Layer 2 of a small transformer language model trained on English Wikipedia (14 layers, counted from 0, width 128).
A neuron adds its activation times its output weights to the MLP's output. To switch it off is to set its activation to zero at one token and run the rest of the model.

Output weights of the MLP neurons that the questions are about. A number n stands for (n - 500) times 0.0011.
n15: 539 549 588 468 347 520 531 494 463 442 462 427 602 541 470 613 527 487 480 323 470 405 478 395 446 494 486 484 349 479 468 411 488 573 443 606 587 623 847 418 487 526 506 574 460 638 481 544 608 494 494 550 526 718 491 202 446 484 574 429 402 602 447 409 437 425 301 436 506 441 541 664 407 454 544 531 522 611 459 47 380 671 414 350 438 359 513 506 582 490 562 571 626 628 607 455 599 573 412 542 480 575 337 533 556 514 434 523 325 488 569 408 588 643 580 456 406 512 601 446 457 503 537 612 365 494 431 451
n19: 549 654 551 472 682 500 359 237 531 512 632 531 520 536 534 786 485 130 667 535 583 621 591 424 400 418 522 337 265 415 781 583 418 500 405 305 368 496 615 477 386 676 332 215 660 470 672 524 461 606 442 388 619 458 313 574 681 348 657 661 359 447 641 598 642 440 474 403 741 536 424 247 634 284 580 548 350 567 532 299 594 496 423 562 843 468 488 331 485 334 520 648 374 379 368 496 522 589 400 591 426 667 434 716 579 539 510 543 450 453 222 456 380 345 668 532 426 478 306 427 784 555 500 447 648 382 591 402
n73: 588 242 518 448 348 282 626 529 517 465 216 827 609 828 512 443 557 491 367 530 540 463 462 439 658 483 399 434 496 603 496 491 353 529 408 445 679 544 567 545 482 579 450 465 270 533 487 551 538 544 341 526 360 232 372 156 754 518 427 610 686 205 655 391 748 540 348 491 557 408 594 517 617 732 459 588 556 417 301 419 538 612 535 633 618 700 531 400 603 570 349 525 576 335 496 630 398 405 381 589 553 562 146 446 558 271 532 664 356 437 351 797 62 483 509 389 610 401 529 487 804 614 533 870 453 607 613 487
n88: 479 514 600 469 591 439 446 513 344 379 395 450 537 356 658 504 343 602 537 391 510 587 500 510 845 584 509 451 466 557 500 264 530 694 656 541 488 454 419 397 398 519 682 374 494 539 571 315 671 672 459 438 442 335 424 418 604 443 694 483 600 563 554 867 563 350 560 312 678 450 510 391 668 554 521 691 773 299 469 308 561 593 242 582 548 445 590 612 593 549 591 436 533 420 379 374 468 303 340 637 463 435 587 553 529 557 570 533 622 483 411 548 430 460 605 576 440 357 577 183 632 364 420 475 500 423 402 598
n98: 574 495 621 582 509 400 473 321 553 574 707 478 350 531 331 564 397 424 524 602 581 101 322 389 619 632 333 440 394 509 554 745 518 277 500 388 665 416 579 608 417 347 381 257 669 423 584 428 482 601 700 608 647 586 527 723 550 686 366 433 285 418 19 350 637 351 438 418 569 662 180 703 331 442 492 103 395 556 523 470 540 260 642 523 531 581 420 337 587 701 407 570 632 587 456 381 658 308 764 402 344 153 460 570 655 271 587 740 617 750 518 718 396 596 305 455 519 537 482 578 487 294 718 619 509 725 615 566
n124: 284 583 627 615 666 455 347 663 595 404 632 590 698 626 500 435 520 416 527 537 691 365 433 368 411 314 183 323 537 790 598 450 504 611 447 408 466 222 638 605 301 395 430 663 504 657 298 513 385 49 477 508 405 679 605 404 356 478 392 342 504 410 437 313 562 464 515 406 435 367 681 560 547 454 566 683 731 459 551 646 686 192 466 635 329 412 439 481 557 637 554 504 628 538 385 307 834 770 657 412 545 628 682 394 469 533 660 401 735 755 618 326 512 537 353 745 630 586 611 291 425 491 574 358 441 436 448 418
n146: 407 602 511 670 465 494 579 726 425 767 539 466 442 385 664 614 474 445 665 479 256 456 397 474 270 493 535 500 551 578 521 663 548 378 666 455 335 421 486 527 946 571 356 578 538 513 469 448 313 468 554 559 405 303 364 446 528 579 378 631 413 447 409 678 424 381 481 571 477 500 674 536 468 337 540 360 433 414 535 640 568 638 532 558 548 455 507 572 534 652 562 439 471 337 558 369 609 750 399 523 509 496 330 412 664 546 450 686 550 425 417 461 699 507 287 423 145 468 537 553 479 351 392 752 566 609 427 391
n150: 513 400 424 792 339 314 574 447 463 776 515 516 177 604 390 457 682 474 356 409 401 459 492 448 340 684 572 470 578 326 500 491 488 447 571 209 489 694 459 649 778 439 496 436 340 572 332 575 533 602 701 303 520 549 596 483 508 466 491 451 444 445 372 379 623 282 420 631 456 455 680 564 470 849 536 477 559 817 716 603 651 278 661 401 265 546 639 459 524 610 229 704 504 293 496 661 627 593 473 433 426 382 740 504 478 482 556 571 440 443 454 866 464 573 518 141 328 589 447 585 508 340 779 551 320 515 330 504
n193: 589 403 485 630 454 494 558 285 370 529 474 443 541 635 637 535 684 266 586 442 297 365 414 484 505 497 475 418 330 685 706 542 285 369 457 762 503 536 509 694 546 548 500 723 642 569 524 248 415 666 387 455 481 637 517 561 367 403 301 517 565 574 510 384 560 589 579 493 407 406 386 262 637 347 406 651 609 475 405 485 503 554 437 572 661 372 579 325 403 468 377 500 529 581 622 528 458 648 503 480 463 786 358 567 678 497 529 718 720 608 486 584 396 483 376 562 514 737 483 479 527 537 520 514 431 472 273 378
n211: 560 622 386 648 381 608 475 528 536 595 483 390 590 566 510 702 274 631 559 460 465 546 598 629 563 414 337 575 183 447 315 404 266 457 600 434 431 481 624 338 590 571 583 485 423 510 597 507 700 590 444 302 562 878 321 251 467 390 570 551 618 459 452 471 506 545 470 437 317 490 702 478 470 315 683 333 664 390 496 467 443 557 470 333 341 540 557 483 787 709 378 707 662 340 514 377 406 564 568 420 575 446 654 787 684 526 401 348 507 421 566 526 468 418 682 474 380 429 586 537 572 438 401 373 573 539 635 597
n212: 660 540 533 396 619 303 466 437 511 441 402 346 496 553 603 570 446 472 325 500 683 419 470 568 530 493 448 345 657 768 500 488 355 515 625 387 331 508 490 339 636 290 675 523 514 779 489 481 433 380 431 667 731 508 724 480 275 543 193 582 532 273 444 559 510 633 562 627 591 480 435 356 666 399 457 281 735 694 650 343 682 496 504 425 504 621 393 356 449 523 493 459 636 496 393 392 287 515 521 367 490 607 412 742 544 583 423 185 876 578 549 489 405 379 576 489 535 651 518 388 320 528 456 662 470 466 579 578
n454: 134 386 513 290 571 577 458 477 712 354 428 492 707 598 765 484 478 413 306 392 700 553 690 459 340 669 447 548 369 409 626 598 408 553 402 383 165 468 418 421 456 558 669 516 421 481 542 847 554 332 468 476 350 679 332 625 654 439 341 627 866 572 398 626 469 585 719 567 455 454 520 596 508 450 668 509 584 320 504 469 358 475 560 382 500 613 178 504 360 488 538 596 471 472 588 412 460 492 405 448 569 480 574 621 488 562 427 287 538 496 387 342 716 637 351 547 601 457 454 389 674 621 500 791 288 605 444 653
n460: 598 757 587 440 571 348 573 514 489 511 616 736 522 305 500 443 626 317 663 416 598 310 671 612 481 298 477 587 583 404 318 484 428 410 454 518 484 439 498 599 353 480 464 809 406 718 341 294 532 496 333 659 683 586 482 260 515 549 712 325 469 522 414 479 657 343 625 694 663 636 611 598 500 439 697 472 586 523 444 558 605 542 478 523 478 471 573 447 568 226 525 550 302 504 554 215 497 507 421 577 467 373 533 496 531 516 491 465 379 594 254 400 725 486 687 441 591 520 457 410 405 358 518 316 659 388 280 698
n464: 617 553 587 643 599 551 460 474 275 625 612 350 513 637 509 442 497 294 439 400 363 598 560 478 832 467 570 528 685 301 351 379 569 454 531 624 599 438 535 215 393 553 450 270 482 564 378 523 369 462 412 446 516 661 309 351 561 257 693 414 413 483 500 459 468 647 574 541 410 518 500 490 753 651 441 482 377 322 449 605 464 511 585 476 493 463 451 509 575 555 490 723 663 466 359 394 224 536 378 449 577 725 489 699 532 556 520 425 474 530 517 520 409 493 433 534 673 646 677 595 546 435 451 599 594 458 608 562
n473: 446 568 557 566 422 489 696 504 436 475 740 642 225 435 515 546 527 556 539 456 392 560 456 504 419 476 252 396 412 678 422 615 336 385 560 443 369 391 495 363 362 583 308 604 496 702 700 691 596 384 659 488 698 578 402 429 377 458 778 472 517 579 610 455 549 299 731 628 754 728 630 450 309 575 664 345 430 568 306 614 584 449 500 137 508 480 759 485 449 372 516 759 440 372 524 338 399 251 413 658 713 423 599 382 620 636 562 591 672 409 346 430 401 461 810 671 580 519 405 579 347 439 599 405 696 365 388 233
n508: 449 440 496 485 268 582 368 500 594 409 331 733 522 386 496 750 507 351 648 621 500 522 425 670 314 354 559 707 523 552 585 537 586 533 483 222 592 307 455 489 582 342 406 442 640 609 496 458 481 660 420 443 514 508 378 366 527 398 394 654 552 675 734 542 616 659 640 411 324 569 320 426 535 511 667 558 725 605 515 590 530 281 357 626 258 359 548 497 500 391 586 507 432 252 422 617 387 526 326 587 493 779 656 548 508 705 178 463 621 779 432 342 500 626 351 580 637 376 582 667 440 471 356 395 531 510 547 347

Each question names a token from some text and the token that comes next. It shows the activations a of the neurons there, in the order above. A number n stands for (n - 500) times 0.0077.

Then comes g, the gradient of the next token's log-probability with respect to the MLP's output, scaled to length 1. A neuron's effect is roughly proportional to its activation times (output weights . g). A number n stands for (n - 500) times 0.00079.

" b", then "ox"
a: 505 495 481 496 500 499 479 483 487 807 480 490 487 482 489 478
g: 560 655 412 504 410 520 577 474 314 494 542 553 398 512 483 545 483 451 329 209 505 675 648 315 341 524 398 753 331 539 395 507 613 473 437 445 601 352 486 356 583 416 445 536 741 521 503 469 528 569 438 363 571 515 653 636 489 636 637 510 724 515 525 567 387 514 464 471 670 695 525 469 581 598 373 510 367 513 456 532 379 621 526 401 409 630 490 592 475 364 517 471 335 271 402 731 397 386 732 671 541 639 663 398 457 526 263 338 647 653 430 417 453 611 580 522 570 507 661 599 549 395 359 402 519 420 453 294
Switching off which neuron hurts the next token most? n211

"R", then "ico"
a: 615 478 493 497 483 500 481 491 499 502 499 677 499 485 500 500
g: 689 299 602 411 419 400 643 480 597 452 486 513 518 563 517 426 607 530 527 622 545 543 471 487 445 529 598 280 432 609 552 482 562 395 562 440 360 509 530 619 501 537 626 859 485 452 672 372 569 466 455 447 638 498 602 464 463 702 238 555 555 317 510 526 486 605 512 466 530 281 177 565 474 549 444 546 639 373 511 345 402 350 409 531 540 633 409 328 719 426 385 492 292 514 435 489 394 598 609 475 509 491 427 334 912 384 476 420 363 615 562 468 670 409 456 287 606 474 516 444 589 546 567 535 527 670 539 506
Switching off which neuron hurts the next token most? n454

" project", then ","
a: 509 499 482 616 717 500 498 479 492 494 498 501 493 478 482 499
g: 452 653 517 529 443 520 754 612 405 575 722 582 568 539 564 479 454 444 342 374 528 549 519 473 508 501 585 334 374 361 434 392 663 432 599 422 682 368 403 551 489 596 363 529 638 342 513 598 666 416 382 553 518 509 572 524 469 503 456 493 421 655 417 594 477 439 680 219 516 477 618 769 759 556 420 459 339 464 448 364 431 628 505 580 652 325 472 342 513 689 595 369 687 653 572 272 308 416 400 361 587 322 445 462 393 557 398 533 609 551 300 442 379 430 390 664 420 569 539 396 599 660 558 386 504 612 628 478
Switching off which neuron hurts the next token most? n98

" University", then " to"
a: 669 480 565 833 676 499 481 489 818 479 482 497 484 480 495 497
g: 389 391 489 700 527 456 513 656 519 305 366 714 715 378 450 522 298 398 642 555 510 305 324 601 546 302 644 567 473 592 470 604 560 551 407 654 301 337 438 523 400 700 728 561 443 676 450 471 498 576 432 393 645 533 590 345 685 454 429 478 638 605 521 527 568 603 499 584 338 460 502 370 489 503 497 415 585 541 604 400 532 529 660 496 580 439 440 496 464 452 698 512 549 225 545 446 538 584 622 649 397 432 356 549 474 484 608 268 503 633 562 656 418 212 473 419 465 349 559 456 434 588 448 397 574 649 491 263
Switching off which neuron hurts the next token most? n88

"ped", then " sh"
a: 706 482 481 478 560 519 500 481 478 660 500 478 494 520 500 496
g: 663 677 398 505 414 473 493 603 416 502 479 542 202 667 403 455 339 357 635 448 282 463 635 402 581 437 420 467 602 461 700 520 470 449 569 324 440 371 490 339 647 483 716 663 518 458 473 617 611 528 495 331 482 592 419 720 353 428 481 612 558 417 550 463 419 741 668 520 417 469 550 381 476 340 469 428 514 458 382 497 350 591 587 542 579 530 563 689 608 631 491 612 606 616 458 568 524 473 533 407 622 463 511 365 546 466 274 559 490 408 340 444 605 441 522 437 364 551 508 683 879 538 235 389 377 590 592 408
Switching off which neuron hurts the next token most? n211

"et", then " of"
a: 681 485 491 496 555 479 495 495 491 480 500 500 486 490 483 480
g: 660 551 624 459 443 288 747 445 316 535 496 323 447 469 514 323 562 440 572 428 511 355 549 620 560 639 463 456 407 526 264 501 251 519 610 579 494 573 584 527 587 677 507 441 409 667 543 559 464 522 369 423 417 474 442 313 414 286 501 490 609 515 494 475 433 581 600 552 629 124 495 597 471 575 505 473 634 463 418 448 432 439 558 690 430 560 344 668 603 683 327 445 331 697 456 421 344 696 472 552 425 469 577 443 650 563 760 466 353 375 412 457 465 398 558 625 494 550 454 627 450 595 641 466 474 487 640 752
Switching off which neuron hurts the next token most? n15

"ick", then "les"
a: 608 634 480 491 594 659 481 479 493 484 496 493 493 480 500 499
g: 741 415 359 444 741 404 676 377 601 344 424 509 626 474 628 455 456 434 531 544 397 215 626 341 302 465 581 495 484 568 512 508 430 506 572 299 540 460 580 500 500 520 414 517 327 756 404 429 509 195 428 666 642 566 535 767 485 655 388 665 288 546 462 468 476 480 358 424 675 695 509 317 502 757 539 598 548 469 426 586 407 382 437 594 479 497 504 535 588 611 632 582 502 514 503 550 516 424 453 474 449 518 429 560 390 499 557 521 658 633 783 555 349 315 504 435 551 405 480 383 429 370 392 646 533 514 446 460
Switching off which neuron hurts the next token most? n124

"one", then " call"
a: 582 679 484 708 598 492 567 478 487 492 490 478 499 503 497 500
g: 286 395 421 415 594 548 282 499 589 433 499 451 587 647 485 797 511 374 427 501 484 721 557 646 472 445 505 452 510 380 588 563 527 425 513 562 296 410 525 434 349 415 426 333 613 396 491 767 545 511 495 626 380 465 538 526 467 442 580 564 513 561 636 368 369 444 393 549 451 661 710 362 574 313 572 395 235 411 345 559 442 447 542 546 665 747 493 529 550 578 383 633 522 405 513 556 505 607 620 652 569 496 514 519 338 348 441 428 581 618 683 536 540 435 579 609 694 423 604 541 385 365 230 524 701 246 475 541
Switching off which neuron hurts the next token most? n19

" ", then "1"
a: 620 498 485 496 485 500 918 490 498 484 490 499 490 482 500 494
g: 556 517 568 556 339 495 480 528 582 706 315 472 582 211 681 568 402 532 489 676 613 653 581 463 494 706 420 529 421 515 480 276 430 557 468 647 441 535 544 479 335 554 488 489 408 462 402 380 558 371 517 389 483 415 402 509 746 545 588 633 326 371 504 467 334 558 534 362 510 452 535 634 463 501 578 622 418 353 455 441 429 498 346 523 507 513 452 651 575 682 723 446 452 715 481 619 560 293 636 708 545 607 223 393 499 584 764 557 424 485 528 310 521 670 426 383 362 424 354 629 430 568 396 731 466 400 426 484
Switching off which neuron hurts the next token most? n146

" soc", then "iety"
a: 536 495 478 494 479 499 489 606 559 500 487 483 479 479 699 479
g: 578 508 605 417 417 419 623 728 547 388 473 432 494 387 442 531 563 414 354 610 467 812 492 465 409 470 592 407 523 123 507 484 426 562 670 456 564 633 456 405 681 494 666 455 358 305 469 618 497 280 307 404 529 560 662 377 553 449 446 525 758 463 591 671 691 607 536 527 567 448 492 665 535 363 442 583 612 304 559 396 307 613 478 448 433 418 509 301 532 623 467 441 253 663 443 428 541 499 422 451 610 485 430 555 606 623 726 459 406 354 502 371 492 408 466 373 372 446 558 517 688 526 504 604 576 595 583 595
Which neuron, switched off, raises the next token's probability most? n473

" res", then "ist"
a: 489 478 482 494 491 500 498 497 478 490 768 486 642 483 739 482
g: 635 314 616 576 566 361 486 630 529 532 537 565 586 648 504 649 526 569 792 608 573 520 404 533 537 220 564 593 626 672 406 442 550 461 585 223 410 238 510 394 677 463 652 553 564 491 641 838 500 476 326 486 435 249 659 377 449 549 382 531 381 386 427 501 589 593 500 536 544 616 437 542 392 554 410 530 380 421 352 432 342 670 455 580 469 497 431 556 398 375 391 508 437 670 393 249 566 377 551 353 493 548 527 416 581 571 496 496 489 523 419 550 592 554 551 447 551 418 570 350 630 471 205 473 562 669 513 552
Which two neurons, each switched off alone, lower its probability most, in order? n212, n460

"ates", then " just"
a: 778 481 480 978 559 497 478 478 496 486 499 676 481 493 494 478
g: 329 428 596 548 648 445 457 493 654 314 404 373 654 498 575 617 334 566 502 308 628 511 413 552 363 298 478 400 531 651 532 525 490 380 290 571 422 379 490 495 506 637 441 462 445 507 580 514 653 415 525 463 685 259 484 630 578 507 626 728 378 535 595 539 496 504 620 471 645 403 624 322 501 398 598 442 476 527 521 692 474 510 514 745 544 345 369 667 551 442 316 613 602 436 436 528 463 645 299 499 588 773 395 556 497 340 253 473 295 400 475 401 651 444 532 733 410 565 461 542 564 630 379 591 399 387 603 590
Switching off which neuron hurts the next token most? n454

"ical", then " e"
a: 840 763 488 743 718 500 479 598 549 478 500 498 498 532 498 479
g: 540 533 545 719 431 324 505 708 480 640 387 392 477 606 654 385 505 729 493 446 589 408 514 403 504 515 373 705 401 419 635 448 591 677 379 513 353 416 699 779 358 445 634 402 496 489 571 646 312 320 439 396 464 422 589 601 586 555 581 549 321 490 541 459 476 624 533 303 677 441 492 533 431 587 610 501 409 649 472 397 447 277 380 490 387 701 488 587 546 430 440 420 354 453 333 648 480 717 421 486 735 426 672 424 294 547 540 442 609 600 417 533 656 494 504 501 418 511 473 363 427 573 494 275 341 614 548 463
Which neuron, switched off, raises the next token's probability most? n98

" Film", then " Festival"
a: 584 481 497 478 664 500 493 616 627 486 500 498 500 478 594 491
g: 497 702 391 450 367 555 411 433 468 539 565 286 662 531 721 546 510 472 554 550 378 431 311 637 534 570 423 532 353 556 645 536 636 543 279 629 477 442 558 528 370 313 507 585 749 552 727 425 548 602 463 622 471 638 490 420 428 495 336 579 480 425 443 291 438 515 470 455 535 724 572 563 405 479 316 475 676 271 358 554 746 580 486 357 459 640 496 671 468 550 304 503 589 444 394 766 437 516 582 344 572 521 435 537 290 514 601 552 500 491 405 519 386 702 426 453 556 508 611 527 362 498 740 430 443 312 395 411
Switching off which neuron hurts the next token most? n193

" p", then "sy"
a: 523 491 480 500 496 500 489 478 478 566 487 498 547 481 491 499
g: 742 516 515 399 499 488 516 462 454 348 473 524 478 545 520 349 565 591 625 239 474 453 699 627 529 565 535 549 472 376 534 566 763 642 474 395 441 580 429 498 416 358 510 462 431 490 549 299 355 210 616 557 463 334 512 664 289 312 422 642 450 705 640 410 433 535 442 607 374 465 617 495 474 603 549 488 464 489 528 596 518 540 533 478 539 375 574 439 401 390 595 386 830 596 688 253 388 584 316 492 428 475 499 436 629 729 256 455 461 617 441 407 632 511 511 444 537 533 456 479 490 621 605 743 641 398 385 563
Which neuron, switched off, raises the next token's probability most? n211

"ant", then "."
a: 649 509 500 505 494 490 478 478 484 495 499 499 499 497 500 792
g: 651 541 408 531 537 627 547 682 517 417 484 615 399 384 519 265 460 346 483 528 596 508 281 352 479 488 407 550 378 490 504 497 347 646 556 546 310 468 401 601 521 511 391 367 523 209 606 437 567 550 545 424 352 682 563 505 405 603 711 649 501 448 607 499 624 379 406 532 594 545 400 403 742 666 631 668 684 731 616 658 706 462 562 531 480 293 513 640 642 348 357 384 454 642 432 611 325 496 465 386 403 536 574 578 417 585 405 407 695 400 364 432 596 457 432 638 338 415 404 467 414 521 680 538 417 366 494 496
Which neuron, switched off, raises the next token's probability most? n15

" S", then "ound"
a: 540 499 492 493 607 500 480 478 478 491 499 490 481 497 499 481
g: 395 535 445 434 567 345 492 398 349 379 430 465 662 598 528 548 549 500 599 651 583 402 543 383 599 685 479 427 521 475 437 587 153 701 266 576 451 471 480 532 657 520 650 386 616 557 737 271 612 464 576 492 577 579 620 578 398 523 637 492 425 520 408 544 287 453 405 254 256 601 458 440 634 312 376 412 763 531 569 606 490 317 555 298 453 376 552 434 479 432 588 443 625 421 476 367 405 513 748 643 556 503 284 515 555 441 617 560 536 416 594 548 557 639 487 609 607 420 625 471 466 458 446 431 552 423 673 581
Switching off which neuron hurts the next token most? n98

" conc", then "ert"
a: 651 478 500 478 496 500 493 486 489 486 478 482 497 497 771 495
g: 766 601 518 356 610 738 511 358 404 447 404 415 458 418 529 446 391 575 438 419 445 564 506 548 412 598 307 435 436 598 490 628 368 471 586 467 561 645 391 468 343 316 296 655 339 510 625 511 427 620 237 567 658 542 341 411 411 426 319 516 691 762 589 461 573 462 370 494 554 646 254 347 440 575 573 578 425 468 453 451 560 593 685 566 497 533 578 564 644 440 467 493 610 447 417 566 542 345 419 391 482 559 523 362 499 420 573 663 556 492 408 600 700 546 429 653 335 499 579 458 646 342 704 672 554 343 686 401
Switching off which neuron hurts the next token most? n473

"ited", then " in"
a: 747 500 498 784 494 478 489 489 497 489 500 618 489 478 498 478
g: 705 642 561 450 231 438 466 516 674 299 485 625 522 538 502 397 555 519 490 535 611 311 479 390 689 520 555 639 464 477 554 492 390 511 512 606 664 690 378 489 549 607 536 604 496 377 717 363 614 407 477 389 212 536 499 358 516 548 619 475 459 407 484 430 354 512 507 430 534 474 560 392 408 712 358 445 406 339 610 381 482 315 538 448 431 325 617 501 572 439 431 658 190 377 375 403 589 429 530 488 405 481 586 592 606 512 677 562 504 451 520 452 553 389 596 476 800 518 358 592 713 721 402 381 496 608 544 696
Switching off which neuron hurts the next token most? n88

" ex", then "-"
a: 567 500 497 482 480 500 499 495 478 500 496 500 822 484 959 500
g: 652 597 572 356 586 406 551 436 416 257 418 467 470 423 383 541 313 524 547 379 535 680 662 578 459 598 551 467 496 645 672 644 656 343 389 372 383 437 386 576 494 482 694 362 375 563 586 633 388 445 470 469 471 401 450 678 409 374 469 424 653 726 473 598 464 603 398 522 412 732 408 375 531 316 455 519 644 476 413 376 637 451 677 585 648 378 427 501 649 576 816 475 410 476 412 452 446 365 493 605 444 537 576 525 641 551 283 521 600 504 325 345 640 577 279 444 602 364 419 418 467 489 470 651 593 703 586 409
Which neuron, switched off, raises the next token's probability most? n460

" who", then " take"
a: 519 482 497 754 478 488 500 492 489 496 499 500 500 479 499 490
g: 479 273 484 457 503 549 569 500 353 429 476 529 550 614 352 627 318 778 589 550 261 613 622 432 525 624 628 567 291 666 309 522 400 518 511 622 434 354 463 646 440 597 518 428 488 492 458 433 429 473 542 668 551 842 707 636 541 478 595 460 600 468 685 542 326 658 516 450 561 355 471 467 457 509 300 376 686 374 549 517 225 598 546 504 602 571 703 453 467 429 491 634 379 443 356 640 408 585 530 527 477 510 720 448 418 185 503 495 451 399 454 483 487 568 494 599 516 506 475 474 607 609 445 445 353 338 462 359
Switching off which neuron hurts the next token most? n88

"led", then " The"
a: 668 499 500 556 481 615 500 479 487 478 500 479 499 497 484 497
g: 599 563 419 618 419 515 431 534 420 640 648 545 406 426 516 472 594 596 434 572 596 549 738 614 423 511 399 789 470 416 355 527 581 360 457 421 424 331 578 457 195 470 464 627 507 526 614 513 700 293 403 676 542 364 398 456 323 374 652 500 637 546 580 388 465 320 544 462 607 614 415 637 471 416 511 406 418 468 491 501 658 674 477 325 486 458 603 447 504 365 655 405 431 534 573 492 577 472 677 380 441 600 511 290 459 651 373 609 535 435 308 554 529 356 401 595 526 448 399 706 516 556 527 419 261 564 863 516
Which neuron, switched off, raises the next token's probability most? n88

" until", then " he"
a: 571 486 485 525 487 485 500 498 490 480 500 500 497 552 481 487
g: 570 409 613 443 594 582 404 697 598 541 395 427 551 585 485 581 577 256 501 431 533 566 511 506 514 527 560 332 501 319 499 565 708 542 390 417 501 577 503 607 445 483 387 650 387 623 295 552 325 426 424 333 444 343 471 485 523 628 483 484 492 481 492 554 577 571 551 534 280 456 539 615 489 480 513 546 262 558 548 465 274 595 609 465 541 581 683 376 599 506 345 565 706 472 217 246 505 445 380 278 593 418 336 625 638 675 572 495 854 620 440 577 548 375 493 426 639 615 659 352 498 626 537 512 566 278 482 543
Switching off which neuron hurts the next token most? n464

"ated", then " b"
a: 866 500 509 801 503 488 491 480 499 519 495 749 491 479 493 490
g: 492 518 477 565 891 541 527 533 404 389 471 485 517 504 593 561 450 519 454 484 346 212 446 522 464 470 303 371 228 520 585 435 347 689 656 516 491 286 451 429 627 596 514 387 364 535 441 661 429 343 514 324 794 288 487 657 396 619 411 479 461 497 563 707 526 664 345 481 516 627 523 394 385 535 411 524 626 606 498 493 516 415 421 501 470 439 644 466 454 516 511 419 604 610 635 498 515 435 625 463 515 528 523 602 264 521 472 630 397 645 697 605 546 521 573 515 419 630 444 254 369 509 683 587 667 343 433 560
Switching off which neuron hurts the next token most? n88

"ation", then " for"
a: 845 483 651 790 716 500 725 481 493 479 696 478 482 484 488 498
g: 499 379 206 545 530 632 346 555 669 316 620 570 488 492 383 627 551 461 450 580 624 589 607 578 558 211 618 620 514 607 385 561 610 409 380 525 542 445 532 455 560 421 543 631 404 440 397 425 682 327 678 541 539 411 634 374 790 580 525 545 684 368 619 445 561 324 472 478 455 496 477 386 618 391 609 508 608 633 548 511 570 412 516 425 651 455 717 368 456 392 523 436 428 476 538 511 746 430 403 471 284 577 537 535 459 218 533 524 557 618 521 607 354 419 466 546 626 297 599 441 537 393 344 521 519 447 180 507
Switching off which neuron hurts the next token most? n73

"ing", then " was"
a: 868 478 496 494 540 493 479 478 495 492 499 493 483 493 480 498
g: 436 489 645 359 447 634 478 472 446 348 363 689 724 469 552 450 721 191 556 614 616 432 490 472 433 331 684 436 505 553 415 573 387 303 583 452 611 630 395 525 485 511 474 631 362 388 506 393 569 579 465 526 571 391 447 549 562 618 367 460 460 669 342 647 600 652 535 629 535 534 359 678 594 524 531 486 307 565 466 383 385 470 568 620 563 354 788 453 494 382 663 583 306 629 394 482 656 421 518 293 501 390 249 472 630 533 494 482 353 544 466 345 348 525 352 519 304 616 522 496 528 496 496 628 572 664 660 532
Switching off which neuron hurts the next token most? n15

"ent", then "iet"
a: 748 481 497 478 481 489 483 482 497 478 499 478 497 479 481 576
g: 569 453 553 408 329 392 542 663 668 615 546 516 445 557 592 509 467 770 388 314 487 725 488 458 488 513 397 529 766 454 675 589 622 327 515 480 732 347 493 386 583 467 428 701 353 251 323 676 626 411 315 526 288 472 535 410 492 503 371 410 451 333 630 298 411 634 574 431 411 618 521 615 362 563 604 393 546 302 632 495 554 512 632 315 461 380 464 548 541 691 494 535 602 576 498 381 586 498 582 556 533 421 448 490 542 479 596 363 554 542 305 357 602 426 467 434 414 513 629 680 477 730 396 535 396 487 512 540
Which neuron, switched off, raises the next token's probability most? n508

" a", then " j"
a: 585 497 708 478 491 500 531 525 488 478 491 488 499 479 495 492
g: 717 591 375 158 429 554 458 679 509 505 460 625 542 548 432 489 437 352 504 625 437 544 383 371 491 416 477 311 455 696 326 583 594 397 554 450 396 628 493 455 435 413 497 563 543 755 382 624 481 404 572 402 420 523 589 402 410 540 399 412 347 314 683 288 474 579 362 745 376 662 584 503 580 453 483 454 678 393 548 385 622 527 606 645 723 610 602 516 739 546 466 530 614 489 578 602 594 533 449 585 453 331 402 544 558 343 590 464 648 286 426 639 345 404 532 565 428 636 303 381 465 541 354 504 639 541 480 521
Switching off which neuron hurts the next token most? n73

"ult", then " film"
a: 572 482 500 484 559 497 496 679 486 485 500 478 500 493 496 536
g: 587 775 618 375 622 376 567 537 433 519 345 307 637 490 489 498 457 565 535 380 543 456 371 630 498 550 438 397 329 697 641 456 508 569 559 437 630 334 442 578 290 385 445 539 482 549 417 515 474 747 469 371 435 510 323 452 474 539 662 468 475 725 541 704 403 670 358 481 440 587 233 399 568 622 544 610 577 665 491 336 636 521 390 448 446 588 532 601 561 717 507 396 767 427 367 432 342 341 550 547 594 792 436 368 349 530 356 490 550 589 485 372 510 454 381 610 397 386 434 436 433 478 665 500 470 640 570 461
Which neuron, switched off, raises the next token's probability most? n150

" h", then "orn"
a: 535 483 828 483 489 500 494 494 478 565 492 478 478 495 479 498
g: 466 341 433 305 367 464 327 590 337 513 483 442 582 526 594 526 397 324 398 813 452 599 405 425 631 490 433 717 242 631 386 487 599 541 417 479 474 618 490 561 524 439 676 425 680 568 594 403 511 546 587 542 653 608 529 526 594 646 513 469 328 305 377 396 525 583 677 605 595 429 359 421 361 467 502 461 488 315 420 557 625 369 505 449 705 517 597 352 443 459 420 440 555 715 368 337 575 462 566 694 459 684 336 438 495 295 425 453 518 520 781 584 404 495 441 644 567 637 560 453 598 357 550 607 692 455 491 401
Switching off which neuron hurts the next token most? n73

" ob", then "l"
a: 506 478 495 498 496 499 486 639 484 490 496 500 610 478 504 479
g: 442 534 409 519 534 303 434 618 450 434 520 540 547 609 510 406 362 425 800 700 597 406 615 573 552 565 621 470 522 555 462 584 516 518 482 507 695 573 540 652 708 437 174 527 452 517 677 603 587 323 470 626 551 555 455 737 448 505 451 594 404 396 335 512 512 601 564 447 517 611 637 648 611 207 309 420 601 339 605 424 322 688 511 531 505 391 337 383 520 532 594 519 519 467 351 431 486 382 593 515 478 462 440 700 365 342 479 453 396 582 422 451 248 311 702 636 572 473 372 418 395 542 430 323 506 575 520 632
Which neuron, switched off, raises the next token's probability most? n150